Layer 6 of a small transformer language model trained on English Wikipedia (24 layers, counted from 0, width 64).
A neuron's activation on a vector x is SiLU(gate . x) times (in . x), where the dot is the dot product.

Input weights of the MLP neurons that the questions are about. A number n stands for (n - 500) times 0.0013.
n5 gate: 627,355,439,455,456,356,549,497,504,598,484,408,307,422,512,452,498,411,424,364,340,594,706,523,578,376,465,573,566,525,413,371,402,562,527,498,501,615,421,235,340,407,719,414,442,513,589,516,437,617,395,321,614,560,403,444,377,589,608,564,645,216,624,385
n36 gate: 540,447,444,519,280,385,396,330,465,448,409,460,657,485,601,460,588,269,592,475,187,410,466,364,531,571,489,549,577,525,424,725,555,360,657,610,861,595,444,692,267,246,315,258,656,579,434,548,478,423,546,610,673,338,544,524,562,597,470,493,483,497,422,411
n38 gate: 450,426,486,537,631,611,600,476,525,385,443,341,596,688,630,579,444,513,682,820,276,452,629,445,369,589,218,759,508,613,559,433,606,413,472,645,644,717,619,664,697,363,301,540,719,483,719,348,674,574,512,604,348,381,544,394,643,564,609,407,372,530,707,596
n52 gate: 816,571,620,660,425,383,571,557,659,413,488,439,365,502,467,439,573,473,534,643,391,573,400,462,391,452,432,720,480,571,494,669,635,540,637,193,409,489,627,468,624,536,439,449,467,372,692,481,505,456,591,572,359,482,515,520,538,296,545,537,497,529,448,356
n58 gate: 445,652,445,676,644,290,426,493,640,285,498,393,254,522,859,334,552,404,706,566,468,482,429,685,423,301,642,556,325,577,605,650,736,628,593,427,466,338,573,546,564,520,466,320,260,603,535,673,184,400,604,586,547,605,517,682,320,566,567,552,443,644,444,224
n62 gate: 386,379,612,626,405,443,512,469,346,547,317,491,387,513,507,567,426,489,371,510,505,566,344,455,533,504,699,566,408,670,335,501,421,397,651,527,534,627,372,472,358,366,731,352,492,620,429,589,452,323,597,691,486,430,608,456,453,603,493,673,400,602,469,514
n64 gate: 566,258,470,477,653,399,448,525,444,402,438,587,548,473,494,602,479,514,659,472,578,548,582,409,578,581,452,314,425,324,429,502,552,561,339,498,722,632,539,565,628,498,682,576,698,458,359,583,692,616,395,435,532,536,540,396,415,600,400,402,608,418,573,519
n72 gate: 540,410,443,547,485,436,482,407,582,468,417,257,288,548,548,704,592,745,641,552,353,669,706,456,497,537,582,620,701,325,550,482,598,396,428,580,572,406,514,523,532,649,685,476,464,362,570,348,557,322,665,377,568,623,422,710,559,583,177,702,232,347,635,521
n75 gate: 406,501,413,400,488,471,316,598,460,660,482,667,512,451,348,558,663,859,643,465,427,279,421,669,368,804,444,641,299,370,546,562,581,685,501,302,320,544,502,486,684,552,659,580,529,385,579,688,519,564,619,657,391,522,394,161,664,492,499,669,420,445,361,682
n76 gate: 463,387,657,644,648,277,653,483,579,259,465,479,515,517,476,431,370,282,643,419,414,487,497,383,193,428,479,558,568,466,681,450,394,564,675,674,645,482,418,516,706,536,589,330,566,528,435,424,420,384,451,540,508,445,642,579,688,335,483,811,699,650,621,430
n79 gate: 412,720,360,493,580,299,444,472,517,566,387,697,481,667,475,616,791,697,574,592,535,541,461,552,617,619,369,280,279,435,509,570,366,438,890,695,363,438,447,253,315,740,493,711,445,710,696,512,515,397,704,520,501,598,594,423,502,739,616,491,327,476,295,377
n98 gate: 341,623,258,309,506,403,420,581,563,360,350,724,507,552,590,496,708,555,418,561,292,564,632,642,581,519,572,571,426,566,546,363,406,610,460,363,590,770,99,455,618,341,256,412,628,714,301,685,431,422,481,616,455,595,337,362,684,487,590,457,274,349,504,260
n103 gate: 303,634,449,626,637,470,388,412,411,482,576,611,387,312,454,426,524,599,445,522,566,708,478,624,632,702,326,251,520,455,503,597,356,621,737,566,568,492,459,586,431,537,671,530,475,561,490,392,441,445,264,567,511,475,578,397,634,449,508,533,474,474,684,381
n107 gate: 585,498,566,515,676,567,544,600,401,498,491,507,411,540,573,572,414,531,539,494,457,469,584,477,483,555,583,525,584,409,597,556,611,516,600,443,439,666,450,614,500,624,539,536,368,490,615,543,424,609,509,448,526,546,576,534,574,579,477,606,589,470,523,356
n119 gate: 512,552,511,337,479,522,479,487,560,621,317,514,549,633,644,565,212,530,584,413,470,438,614,484,387,644,563,380,727,364,362,376,476,626,546,341,464,326,618,630,489,423,463,437,554,588,594,240,444,669,402,550,728,381,360,457,380,671,435,492,437,500,640,355
n126 gate: 467,597,679,451,391,335,198,539,464,446,537,424,465,572,648,666,551,513,569,285,417,382,627,463,479,669,253,420,382,316,500,638,523,615,656,409,287,525,355,643,536,540,438,448,272,273,569,277,534,581,444,479,396,540,495,577,429,612,508,620,508,499,248,521
n131 gate: 426,585,546,704,366,511,607,476,500,568,574,506,519,527,389,555,410,551,533,462,375,519,468,311,586,585,325,401,489,520,391,668,399,497,490,398,560,531,434,413,564,421,673,454,442,525,308,353,624,349,574,531,510,401,773,514,569,530,539,537,312,600,442,357
n134 gate: 442,580,272,530,262,506,391,563,477,432,385,403,512,650,539,654,557,590,730,318,470,565,708,387,515,531,336,516,514,595,614,393,665,570,685,697,621,716,556,410,367,612,495,373,443,477,726,522,387,658,470,449,445,663,309,849,539,688,349,542,391,514,516,650
n135 gate: 521,603,672,392,608,682,328,534,392,624,621,455,541,584,394,622,666,690,605,598,562,773,541,658,627,270,577,342,214,489,498,738,548,652,642,463,767,727,316,343,509,600,514,411,603,540,641,434,502,465,398,674,574,579,449,344,496,337,642,498,576,504,361,404
n143 gate: 715,473,429,430,590,600,331,566,307,254,517,680,556,416,668,582,457,515,490,513,448,441,531,467,580,453,446,536,446,369,224,396,668,493,488,571,437,670,426,384,555,514,429,596,436,379,482,675,479,495,737,609,327,515,519,311,626,570,578,541,535,431,390,584
n154 gate: 463,591,463,403,230,439,314,571,286,376,333,437,583,433,422,463,442,653,553,502,556,541,376,646,558,650,725,507,310,310,614,552,555,446,292,498,379,185,455,380,397,427,383,423,553,452,596,369,433,538,669,513,647,698,530,429,661,457,256,510,625,470,492,466
n170 gate: 483,544,668,453,457,445,491,589,472,601,235,83,465,515,734,472,416,711,319,357,437,394,731,446,391,541,735,308,764,526,450,552,825,374,650,577,448,619,393,574,505,624,481,631,432,390,329,472,441,444,480,464,277,659,583,432,410,395,343,486,347,397,780,305
n177 gate: 482,552,442,194,603,376,430,434,551,461,539,476,716,506,320,274,645,602,369,502,376,572,616,658,452,397,590,335,431,360,247,635,477,372,593,424,839,607,530,399,675,522,478,415,542,305,660,701,771,437,681,551,607,442,224,474,508,655,593,549,378,472,551,500
n186 gate: 345,596,341,400,423,596,731,650,469,499,281,560,529,533,610,629,644,457,423,453,705,683,516,572,274,353,690,471,712,371,592,667,484,446,534,322,337,391,623,679,570,500,491,541,571,959,641,675,470,686,604,538,509,598,304,417,541,444,604,414,604,729,768,585
n188 gate: 370,220,607,687,518,269,381,228,353,367,377,479,553,753,489,586,326,572,505,471,497,414,685,532,682,358,327,473,579,798,281,665,536,512,503,453,395,512,295,386,543,494,421,484,799,546,477,604,540,364,687,616,419,470,620,483,661,321,684,548,445,294,472,534
n5 in: 524,379,696,361,554,416,245,506,540,349,569,513,598,412,581,432,720,579,486,587,477,471,543,400,591,478,532,585,487,673,453,361,553,503,647,533,647,524,498,406,494,332,329,545,679,429,530,515,548,586,459,485,493,467,425,527,597,731,463,499,781,608,420,657
n36 in: 323,417,458,662,557,535,399,431,462,390,396,424,399,734,522,477,614,609,481,421,305,496,559,490,476,374,564,635,506,427,583,439,610,482,447,453,473,557,523,693,572,386,541,555,640,378,532,903,547,366,446,376,402,510,693,467,525,492,669,613,466,352,421,266
n38 in: 391,313,286,600,458,555,461,291,650,516,520,285,536,423,526,479,409,333,310,438,584,500,531,436,440,392,682,461,592,513,469,552,473,527,405,542,322,686,454,803,403,485,616,665,402,642,504,190,477,328,375,424,376,343,331,423,410,614,515,677,542,735,482,438
n52 in: 499,477,669,563,585,292,585,607,565,726,498,555,371,537,555,474,617,503,534,610,289,536,553,384,605,477,626,713,641,613,606,466,477,631,377,590,523,426,514,563,601,379,555,526,507,623,512,545,374,638,542,634,556,473,583,564,458,519,391,561,508,636,585,452
n58 in: 558,686,523,504,580,430,612,632,523,685,460,640,617,476,689,702,293,595,752,233,440,425,650,507,521,513,798,494,346,411,538,856,589,505,415,497,480,446,517,395,550,555,572,614,507,482,458,562,651,333,551,606,705,649,362,621,647,375,264,502,519,810,701,549
n62 in: 531,562,361,457,511,446,566,250,531,625,677,495,581,651,345,518,482,502,706,592,583,549,495,435,470,553,418,656,464,431,448,494,408,494,359,376,492,459,674,648,518,506,378,528,540,380,544,476,581,319,608,447,559,461,448,492,581,582,466,500,338,448,424,628
n64 in: 386,413,608,342,516,400,546,616,528,421,517,583,443,531,488,522,532,706,603,179,699,380,546,624,439,564,518,550,433,513,605,440,736,658,441,463,390,612,567,559,579,535,507,560,612,430,493,361,322,558,611,404,351,435,397,432,484,476,472,375,464,338,419,461
n72 in: 546,286,607,511,446,362,464,447,264,519,566,598,216,505,493,521,676,637,546,602,422,548,388,714,385,314,532,586,668,547,485,355,600,545,511,439,470,702,273,230,538,564,455,539,668,480,432,612,486,555,630,628,661,666,390,443,427,526,425,563,372,403,376,394
n75 in: 412,611,518,539,289,467,403,531,679,229,458,517,594,314,476,732,637,445,620,545,481,645,461,571,682,425,265,410,311,486,449,514,472,256,468,331,391,519,427,281,489,543,252,414,444,456,507,615,470,307,395,556,464,423,444,429,274,447,521,516,368,205,523,476
n76 in: 475,391,538,535,352,595,394,462,454,386,449,429,556,321,629,539,517,353,199,496,411,563,405,463,455,369,566,376,461,409,520,257,272,696,664,547,385,416,392,654,381,406,389,381,283,563,359,350,252,360,430,507,606,561,508,378,261,413,570,554,801,702,640,442
n79 in: 688,267,656,404,576,717,378,658,676,489,548,474,402,575,353,628,653,589,537,452,292,526,511,579,594,686,482,383,610,511,635,685,609,664,334,309,437,415,377,237,335,584,496,510,583,371,423,546,355,542,524,691,731,735,552,709,615,704,426,506,473,353,406,354
n98 in: 409,626,535,621,500,315,242,737,412,530,434,551,355,738,599,541,306,585,635,541,670,294,691,603,532,510,480,426,314,391,456,465,685,487,369,368,663,415,442,526,605,220,593,425,541,686,476,760,712,471,554,625,582,419,550,611,781,334,405,424,329,692,514,318
n103 in: 533,583,432,684,592,581,477,516,683,363,522,406,303,460,382,316,470,571,561,494,517,628,486,561,429,581,434,484,515,696,601,664,458,687,549,302,405,398,312,415,624,412,558,475,627,537,524,495,476,671,521,484,394,447,544,451,501,510,464,644,594,482,675,578
n107 in: 634,482,605,506,515,592,524,650,495,527,491,467,443,562,573,537,471,505,591,509,531,458,646,467,518,474,570,560,725,529,628,518,554,435,447,438,480,618,452,500,492,477,479,475,343,524,522,496,416,564,591,459,451,524,522,446,517,535,531,508,459,441,447,455
n119 in: 315,795,628,442,583,605,448,382,264,330,601,642,703,539,330,343,355,688,519,456,381,683,365,463,674,537,507,653,591,645,476,641,312,609,205,518,539,503,464,420,271,512,439,387,436,379,544,548,634,457,503,640,517,587,549,508,483,410,355,479,562,410,700,559
n126 in: 693,389,502,557,656,556,604,434,416,534,680,359,469,414,492,263,595,430,411,420,496,737,520,677,422,499,565,206,590,501,605,507,457,523,608,362,472,247,459,265,280,640,612,448,537,492,374,483,430,603,415,372,513,458,411,439,440,527,563,421,633,641,496,469
n131 in: 563,445,453,348,510,610,499,557,399,510,580,430,564,391,560,663,560,527,336,639,512,534,459,488,455,497,690,407,476,439,515,442,479,597,472,585,498,477,491,370,555,598,536,420,483,403,539,630,463,390,471,475,492,319,343,684,478,641,378,482,670,403,473,279
n134 in: 441,333,354,673,597,450,580,590,286,451,443,548,561,577,524,534,501,370,351,543,506,511,450,465,545,404,339,362,571,850,421,576,590,482,551,570,528,560,573,576,554,692,506,409,621,454,523,543,385,435,369,500,392,429,461,649,499,459,517,697,594,461,528,375
n135 in: 419,401,615,476,732,667,523,535,433,428,632,573,440,537,457,499,480,387,777,578,526,434,377,529,488,726,374,390,452,569,563,363,417,397,601,507,491,602,432,400,550,394,428,451,456,570,612,445,220,594,525,454,515,242,406,481,604,591,455,582,465,566,364,478
n143 in: 489,219,545,529,582,278,352,504,539,361,491,493,439,574,517,420,431,480,400,430,439,368,517,692,525,439,479,552,377,542,520,470,554,666,558,395,564,589,473,515,573,579,531,326,316,467,531,572,431,732,587,471,471,607,703,375,390,607,417,479,477,526,453,364
n154 in: 362,486,450,328,438,520,434,610,702,419,599,473,497,640,540,466,323,448,711,510,301,451,475,297,518,321,401,775,300,430,364,403,436,527,527,410,525,676,697,582,486,327,549,580,566,529,552,572,333,611,439,440,601,448,422,302,479,430,534,712,463,636,515,460
n170 in: 491,447,372,442,581,506,462,583,566,544,715,375,669,544,740,243,351,463,231,483,370,665,554,464,526,443,653,723,510,632,615,499,723,399,557,637,556,394,558,482,489,516,850,566,376,436,318,422,542,428,551,597,554,529,559,453,636,329,421,555,603,644,496,341
n177 in: 609,459,715,756,488,591,402,502,563,600,347,500,521,571,443,583,517,669,586,570,414,560,450,494,401,646,500,540,495,534,621,381,464,573,554,706,358,403,296,568,513,458,851,494,400,470,614,582,549,624,692,443,579,560,519,397,620,628,762,385,625,434,616,511
n186 in: 421,517,442,643,281,704,443,549,595,561,539,587,523,454,514,735,469,467,511,479,429,456,487,469,479,522,774,590,434,485,608,518,315,806,509,288,530,442,608,520,370,301,437,395,461,487,604,729,547,527,658,649,631,424,527,411,672,614,687,715,838,422,568,537
n188 in: 629,301,597,487,607,555,631,531,466,546,466,707,437,565,670,625,326,399,642,390,463,525,442,704,422,511,472,477,437,626,595,680,599,498,823,685,401,244,574,410,509,623,628,449,562,285,245,379,502,599,549,671,549,401,614,572,489,467,413,504,524,585,632,422

Each question shows a token from some text and the vector x that enters the MLP there. A number n stands for (n - 500) times 0.0089.

"ers": 540,498,513,391,464,620,705,416,605,490,522,557,521,532,449,551,529,448,374,323,526,449,451,344,595,420,367,673,606,505,588,674,651,686,421,395,571,357,384,226,548,520,382,520,321,479,565,584,549,531,446,269,348,270,685,690,483,555,474,562,303,528,376,489
Which two neurons fire most, strongest first? n131, n177

" year": 424,439,266,619,668,681,356,727,740,697,539,404,541,528,483,504,358,398,431,325,656,477,415,545,587,536,502,569,547,732,512,558,463,454,355,586,542,348,320,535,397,604,450,442,436,502,595,661,552,562,440,464,557,487,477,382,481,529,565,683,517,554,588,658
Which three neurons fire most, strongest first? n186, n72, n64

"an": 416,475,518,428,464,539,468,634,556,441,539,429,465,448,376,619,491,320,536,565,449,473,470,745,531,467,259,627,500,622,463,491,626,622,381,639,505,467,509,431,546,666,502,561,372,381,506,602,934,675,496,474,613,415,495,606,627,694,483,598,478,519,616,698
Which neuron lights up most? n177

".": 478,312,613,557,508,643,366,617,676,413,493,403,547,295,317,520,328,354,511,314,663,491,509,454,501,593,503,543,555,438,547,357,426,536,468,667,582,352,340,489,515,555,400,582,566,310,575,574,514,540,513,613,632,329,446,400,318,514,584,528,213,530,629,427
Which two neurons fire most, strongest first? n76, n177

" to": 468,410,533,439,555,441,343,633,498,553,405,431,426,414,367,611,437,448,614,535,531,530,455,653,722,533,382,572,524,711,482,333,501,562,351,582,354,541,361,514,631,725,318,520,446,302,590,629,688,620,483,435,575,454,443,460,553,717,505,592,427,593,328,639
The most active neuron and its activation: n75, at about 2.8

"t": 635,603,452,450,574,566,485,532,437,451,516,558,447,621,474,460,564,399,439,452,573,383,568,735,600,344,274,568,766,456,594,379,558,464,461,765,537,499,547,552,533,738,506,543,463,621,412,393,709,489,485,272,521,381,404,456,691,623,579,713,428,633,606,652
Which three neurons fire most, strongest first? n38, n134, n75

" f": 533,445,627,469,647,748,457,577,557,532,516,531,503,458,451,576,511,524,474,477,515,568,506,267,725,582,602,456,346,508,509,359,522,534,167,612,535,455,600,576,366,671,365,338,298,582,442,431,606,599,446,589,560,320,422,530,582,493,690,563,473,639,339,510
The most active neuron and its activation: n135, at about 1.3

" their": 439,282,423,382,526,440,434,561,420,553,562,470,481,351,435,548,356,414,675,574,678,438,337,526,624,567,665,555,539,567,512,423,515,527,327,519,583,509,513,614,537,757,366,514,422,474,476,724,555,400,479,515,660,388,492,519,528,574,756,636,429,686,257,698
The most active neuron and its activation: n62, at about 1.1

"ain": 292,545,477,456,624,581,583,527,456,535,524,411,401,484,405,409,477,189,553,409,559,380,337,601,785,363,507,511,586,600,522,410,510,464,316,620,495,442,395,426,478,715,504,556,327,553,515,558,550,511,416,489,498,255,440,393,396,313,536,410,604,655,520,480
The most active neuron and its activation: n79, at about 0.6

"ak": 449,434,542,472,458,544,559,681,501,338,638,682,471,388,436,696,552,620,381,470,593,384,304,560,666,418,418,778,565,591,493,410,481,636,539,529,546,392,513,312,426,565,389,511,471,341,422,586,858,483,446,449,601,452,523,477,643,392,517,643,471,642,472,533
Which neuron lights up most? n75

"d": 431,614,549,651,618,738,341,536,570,482,500,545,363,434,424,553,499,442,531,210,609,479,606,266,596,629,588,519,615,548,429,450,713,637,487,568,683,519,606,540,635,513,402,554,476,364,273,279,640,490,279,510,684,532,393,554,523,608,590,641,585,504,533,532
Which neuron lights up most? n64

" w": 453,461,659,544,605,710,328,553,600,543,555,465,537,423,373,579,471,456,415,586,602,573,574,402,536,678,516,361,379,657,559,242,423,509,348,659,627,485,666,516,516,647,289,545,457,481,359,591,595,606,422,438,560,255,441,598,439,541,622,593,458,687,407,538
Which two neurons fire most, strongest first? n72, n58

"ing": 551,484,518,333,621,378,535,669,570,431,583,542,548,519,396,663,340,422,399,341,665,422,377,350,641,535,493,531,721,541,653,513,681,582,391,683,602,591,352,514,417,586,392,555,219,447,592,507,738,415,454,545,628,428,611,523,400,626,498,576,623,473,455,408
The most active neuron and its activation: n107, at about 1.7

"r": 419,481,603,594,539,563,293,517,604,580,441,629,288,456,264,465,407,522,417,491,462,342,547,528,513,501,442,576,526,555,348,525,697,689,623,592,619,444,389,494,694,626,278,457,454,460,226,316,478,423,419,282,465,422,450,661,592,405,530,643,570,684,457,598
Which three neurons fire most, strongest first? n76, n188, n103

" and": 501,479,449,182,616,448,383,690,527,459,519,457,398,510,430,568,250,368,603,490,718,542,496,726,581,608,520,507,544,592,513,434,558,596,356,665,403,522,401,600,423,749,355,544,589,429,409,608,646,418,486,475,543,413,498,477,579,720,571,502,406,662,359,502
Which three neurons fire most, strongest first? n64, n98, n79

"es": 503,586,544,583,641,484,725,520,598,593,395,551,479,423,537,409,592,576,392,414,619,437,590,491,512,579,437,570,576,607,592,685,675,710,327,483,485,441,348,298,230,630,324,514,377,404,529,445,663,560,394,454,388,382,623,645,343,500,722,526,450,636,340,486
Which three neurons fire most, strongest first? n126, n79, n154

"ors": 484,577,406,537,527,544,520,326,663,545,525,320,393,330,441,551,448,539,446,426,496,617,337,431,653,376,462,522,637,543,647,602,399,723,357,463,697,437,312,414,423,478,444,631,386,451,437,645,557,562,497,637,501,384,596,371,439,596,493,748,326,683,527,354
Which neuron lights up most? n103

"end": 429,626,479,548,709,715,427,518,501,587,757,393,475,449,317,483,581,224,518,468,552,530,386,320,685,553,561,418,498,436,543,325,560,623,291,593,715,505,561,609,427,538,443,705,409,440,411,438,673,465,472,312,536,371,470,505,454,491,597,491,522,463,321,511
Which neuron lights up most? n72

"ations": 460,585,334,517,573,471,464,414,706,549,438,248,513,365,467,536,473,563,449,530,573,429,539,397,594,491,491,548,538,527,976,609,410,631,312,632,613,414,301,454,484,465,379,524,337,500,496,628,513,431,287,699,529,432,504,440,464,448,496,730,479,562,368,531
The most active neuron and its activation: n76, at about 0.97

" of": 459,503,565,410,649,468,418,627,480,479,471,455,401,338,442,476,481,394,683,504,616,409,466,592,701,444,317,563,558,635,474,449,666,529,440,621,342,565,258,603,366,726,424,687,397,422,454,493,699,542,500,470,612,428,396,535,555,533,596,331,431,739,366,468
Which two neurons fire most, strongest first? n186, n79

"l": 474,495,530,644,520,478,341,653,604,599,771,697,487,455,511,837,454,445,333,593,436,455,447,605,567,455,342,540,648,522,495,504,619,612,518,492,521,303,402,490,386,670,416,465,433,354,497,381,756,488,316,465,463,401,458,532,507,596,403,510,635,611,431,535
Which neuron lights up most? n126

"he": 585,305,629,525,534,512,392,617,674,513,369,485,310,498,464,544,429,335,583,470,404,526,397,656,617,432,324,725,544,503,490,534,463,521,401,497,586,237,540,680,508,420,489,409,469,648,404,548,620,431,443,531,484,272,427,394,451,687,596,547,438,478,250,515
Which neuron lights up most? n36

" in": 384,462,526,557,587,437,392,680,612,548,389,492,519,417,399,440,394,391,497,479,465,523,519,607,751,374,383,501,553,639,498,357,487,609,333,516,377,568,315,534,368,786,314,494,406,360,456,426,635,494,567,334,631,485,459,514,592,579,601,332,434,590,332,577
The most active neuron and its activation: n79, at about 0.41

"u": 652,377,765,790,565,530,634,623,378,385,435,659,319,418,334,678,544,603,530,507,467,465,602,521,455,439,454,530,588,641,560,427,595,521,476,686,633,481,530,405,467,543,379,653,268,562,529,584,680,504,326,402,470,292,480,676,526,557,435,440,504,478,454,467
Which neuron lights up most? n134

"ed": 563,593,274,342,630,489,480,672,659,543,553,332,478,512,515,638,542,422,403,255,500,521,539,361,614,539,604,481,788,617,527,476,509,600,342,648,595,495,371,505,333,621,371,539,211,521,526,640,556,324,428,594,561,517,461,343,365,613,579,469,514,488,521,492
The most active neuron and its activation: n170, at about 2.5

" ": 573,546,641,556,529,471,606,639,495,457,535,312,602,290,273,453,391,615,388,504,542,645,445,475,657,553,465,617,517,463,530,152,698,606,313,540,654,373,375,527,527,626,466,474,530,551,339,510,552,506,395,483,627,403,609,459,599,590,561,519,412,654,535,616
Which neuron lights up most? n188

" pro": 446,470,663,687,379,610,416,591,546,612,409,655,460,309,429,376,557,587,290,463,498,500,516,444,621,613,504,547,447,454,587,455,501,594,365,600,530,469,455,446,463,797,261,361,412,379,512,570,507,460,563,200,420,527,402,516,409,625,644,504,504,721,291,588
The most active neuron and its activation: n126, at about 1.1

" l": 335,430,658,619,685,528,395,657,683,632,634,557,496,495,532,728,522,585,385,518,469,578,561,334,621,619,561,469,527,522,587,310,492,475,318,633,607,339,499,454,611,634,273,374,439,539,453,494,661,650,308,467,541,466,402,547,493,461,544,617,590,525,340,523
Which neuron lights up most? n135

"ss": 288,566,484,524,676,536,354,571,483,590,585,397,463,436,515,608,401,380,367,458,451,498,358,463,751,395,422,664,692,609,510,438,638,540,343,589,465,555,256,333,423,586,431,593,322,486,501,476,675,646,450,527,681,525,477,676,523,470,500,492,390,751,622,542
Which neuron lights up most? n64

"se": 277,530,316,403,518,538,616,498,588,427,434,596,378,328,489,524,685,475,481,404,475,532,378,465,540,410,569,728,549,549,684,491,651,510,291,469,750,517,322,397,410,535,573,465,310,482,471,754,583,509,468,768,522,332,442,476,377,555,625,581,499,749,530,499
Which two neurons fire most, strongest first? n186, n58

"i": 422,512,633,460,416,365,558,639,534,417,276,562,343,404,234,552,377,313,439,528,470,505,500,573,351,434,666,535,708,523,478,341,574,554,375,629,747,491,498,293,279,578,392,600,338,460,585,362,623,565,369,555,515,376,445,353,571,624,464,499,568,613,489,461
The most active neuron and its activation: n5, at about 1.1

"e": 468,368,390,581,647,455,504,493,446,482,469,622,533,538,474,697,398,487,403,377,611,488,440,508,680,323,473,667,604,511,509,495,651,603,421,566,586,549,245,364,147,540,429,613,248,529,492,579,617,434,437,521,532,353,649,447,229,551,503,597,536,702,471,515
The most active neuron and its activation: n143, at about 1.7

" res": 507,608,598,575,568,672,478,486,587,613,457,470,457,407,514,437,543,608,433,465,544,424,636,403,622,642,619,539,420,751,624,505,526,601,335,575,516,432,286,386,589,591,298,389,515,420,536,469,764,548,425,458,452,432,558,664,275,400,722,552,318,688,382,549
Which neuron lights up most? n154

" qu": 400,409,621,692,652,558,378,399,580,474,472,495,426,528,274,561,470,662,455,543,556,546,536,477,498,658,673,350,404,730,526,356,573,471,263,613,656,442,534,559,454,532,346,562,305,476,453,736,649,485,502,438,562,414,480,567,426,594,721,427,422,730,527,681
Which neuron lights up most? n177

"it": 497,550,288,613,391,693,364,482,563,750,462,536,487,508,344,423,622,516,311,407,461,405,380,813,589,381,518,552,509,551,543,439,530,617,639,631,444,388,425,511,409,470,428,632,302,507,461,405,669,317,499,319,569,456,293,450,487,680,459,508,371,496,474,613
Which two neurons fire most, strongest first? n177, n52

" January": 489,499,345,440,597,584,445,556,597,494,501,361,555,478,531,506,476,530,493,414,520,508,117,513,524,526,472,520,629,731,726,343,424,556,556,675,571,392,318,523,375,670,444,569,435,394,518,573,649,303,517,242,611,479,453,282,563,344,367,337,462,540,474,656
Which two neurons fire most, strongest first? n52, n98

" m": 508,620,722,661,582,537,329,549,662,416,536,475,478,317,469,581,499,503,495,545,513,429,523,520,510,505,521,527,396,680,422,379,453,490,359,575,630,453,613,475,362,745,373,325,406,395,423,450,626,596,361,507,518,460,286,383,604,558,630,596,353,790,308,527
Which two neurons fire most, strongest first? n135, n126

" who": 505,316,388,239,600,554,435,649,610,604,469,502,397,506,283,692,277,524,538,473,509,447,418,521,590,613,602,638,443,643,507,437,409,608,301,540,502,429,434,474,565,595,411,404,595,450,606,623,647,485,356,491,582,380,528,568,535,754,649,729,416,415,360,509
The most active neuron and its activation: n76, at about 0.61

"ted": 645,507,292,407,646,565,365,529,586,575,543,372,471,543,620,718,392,430,448,306,513,444,550,368,586,593,608,531,731,602,534,465,556,701,349,651,656,460,382,509,335,687,430,509,298,497,462,726,610,357,495,565,561,520,452,339,388,644,535,596,452,614,515,439
The most active neuron and its activation: n170, at about 3.1

"3": 602,429,595,506,683,470,493,570,501,648,451,500,469,576,361,611,381,260,326,434,683,588,466,336,433,502,349,631,640,495,530,353,697,569,307,522,754,505,320,542,414,691,427,530,368,451,347,547,434,526,361,349,475,427,441,325,429,412,390,568,396,514,619,515
Which two neurons fire most, strongest first? n170, n186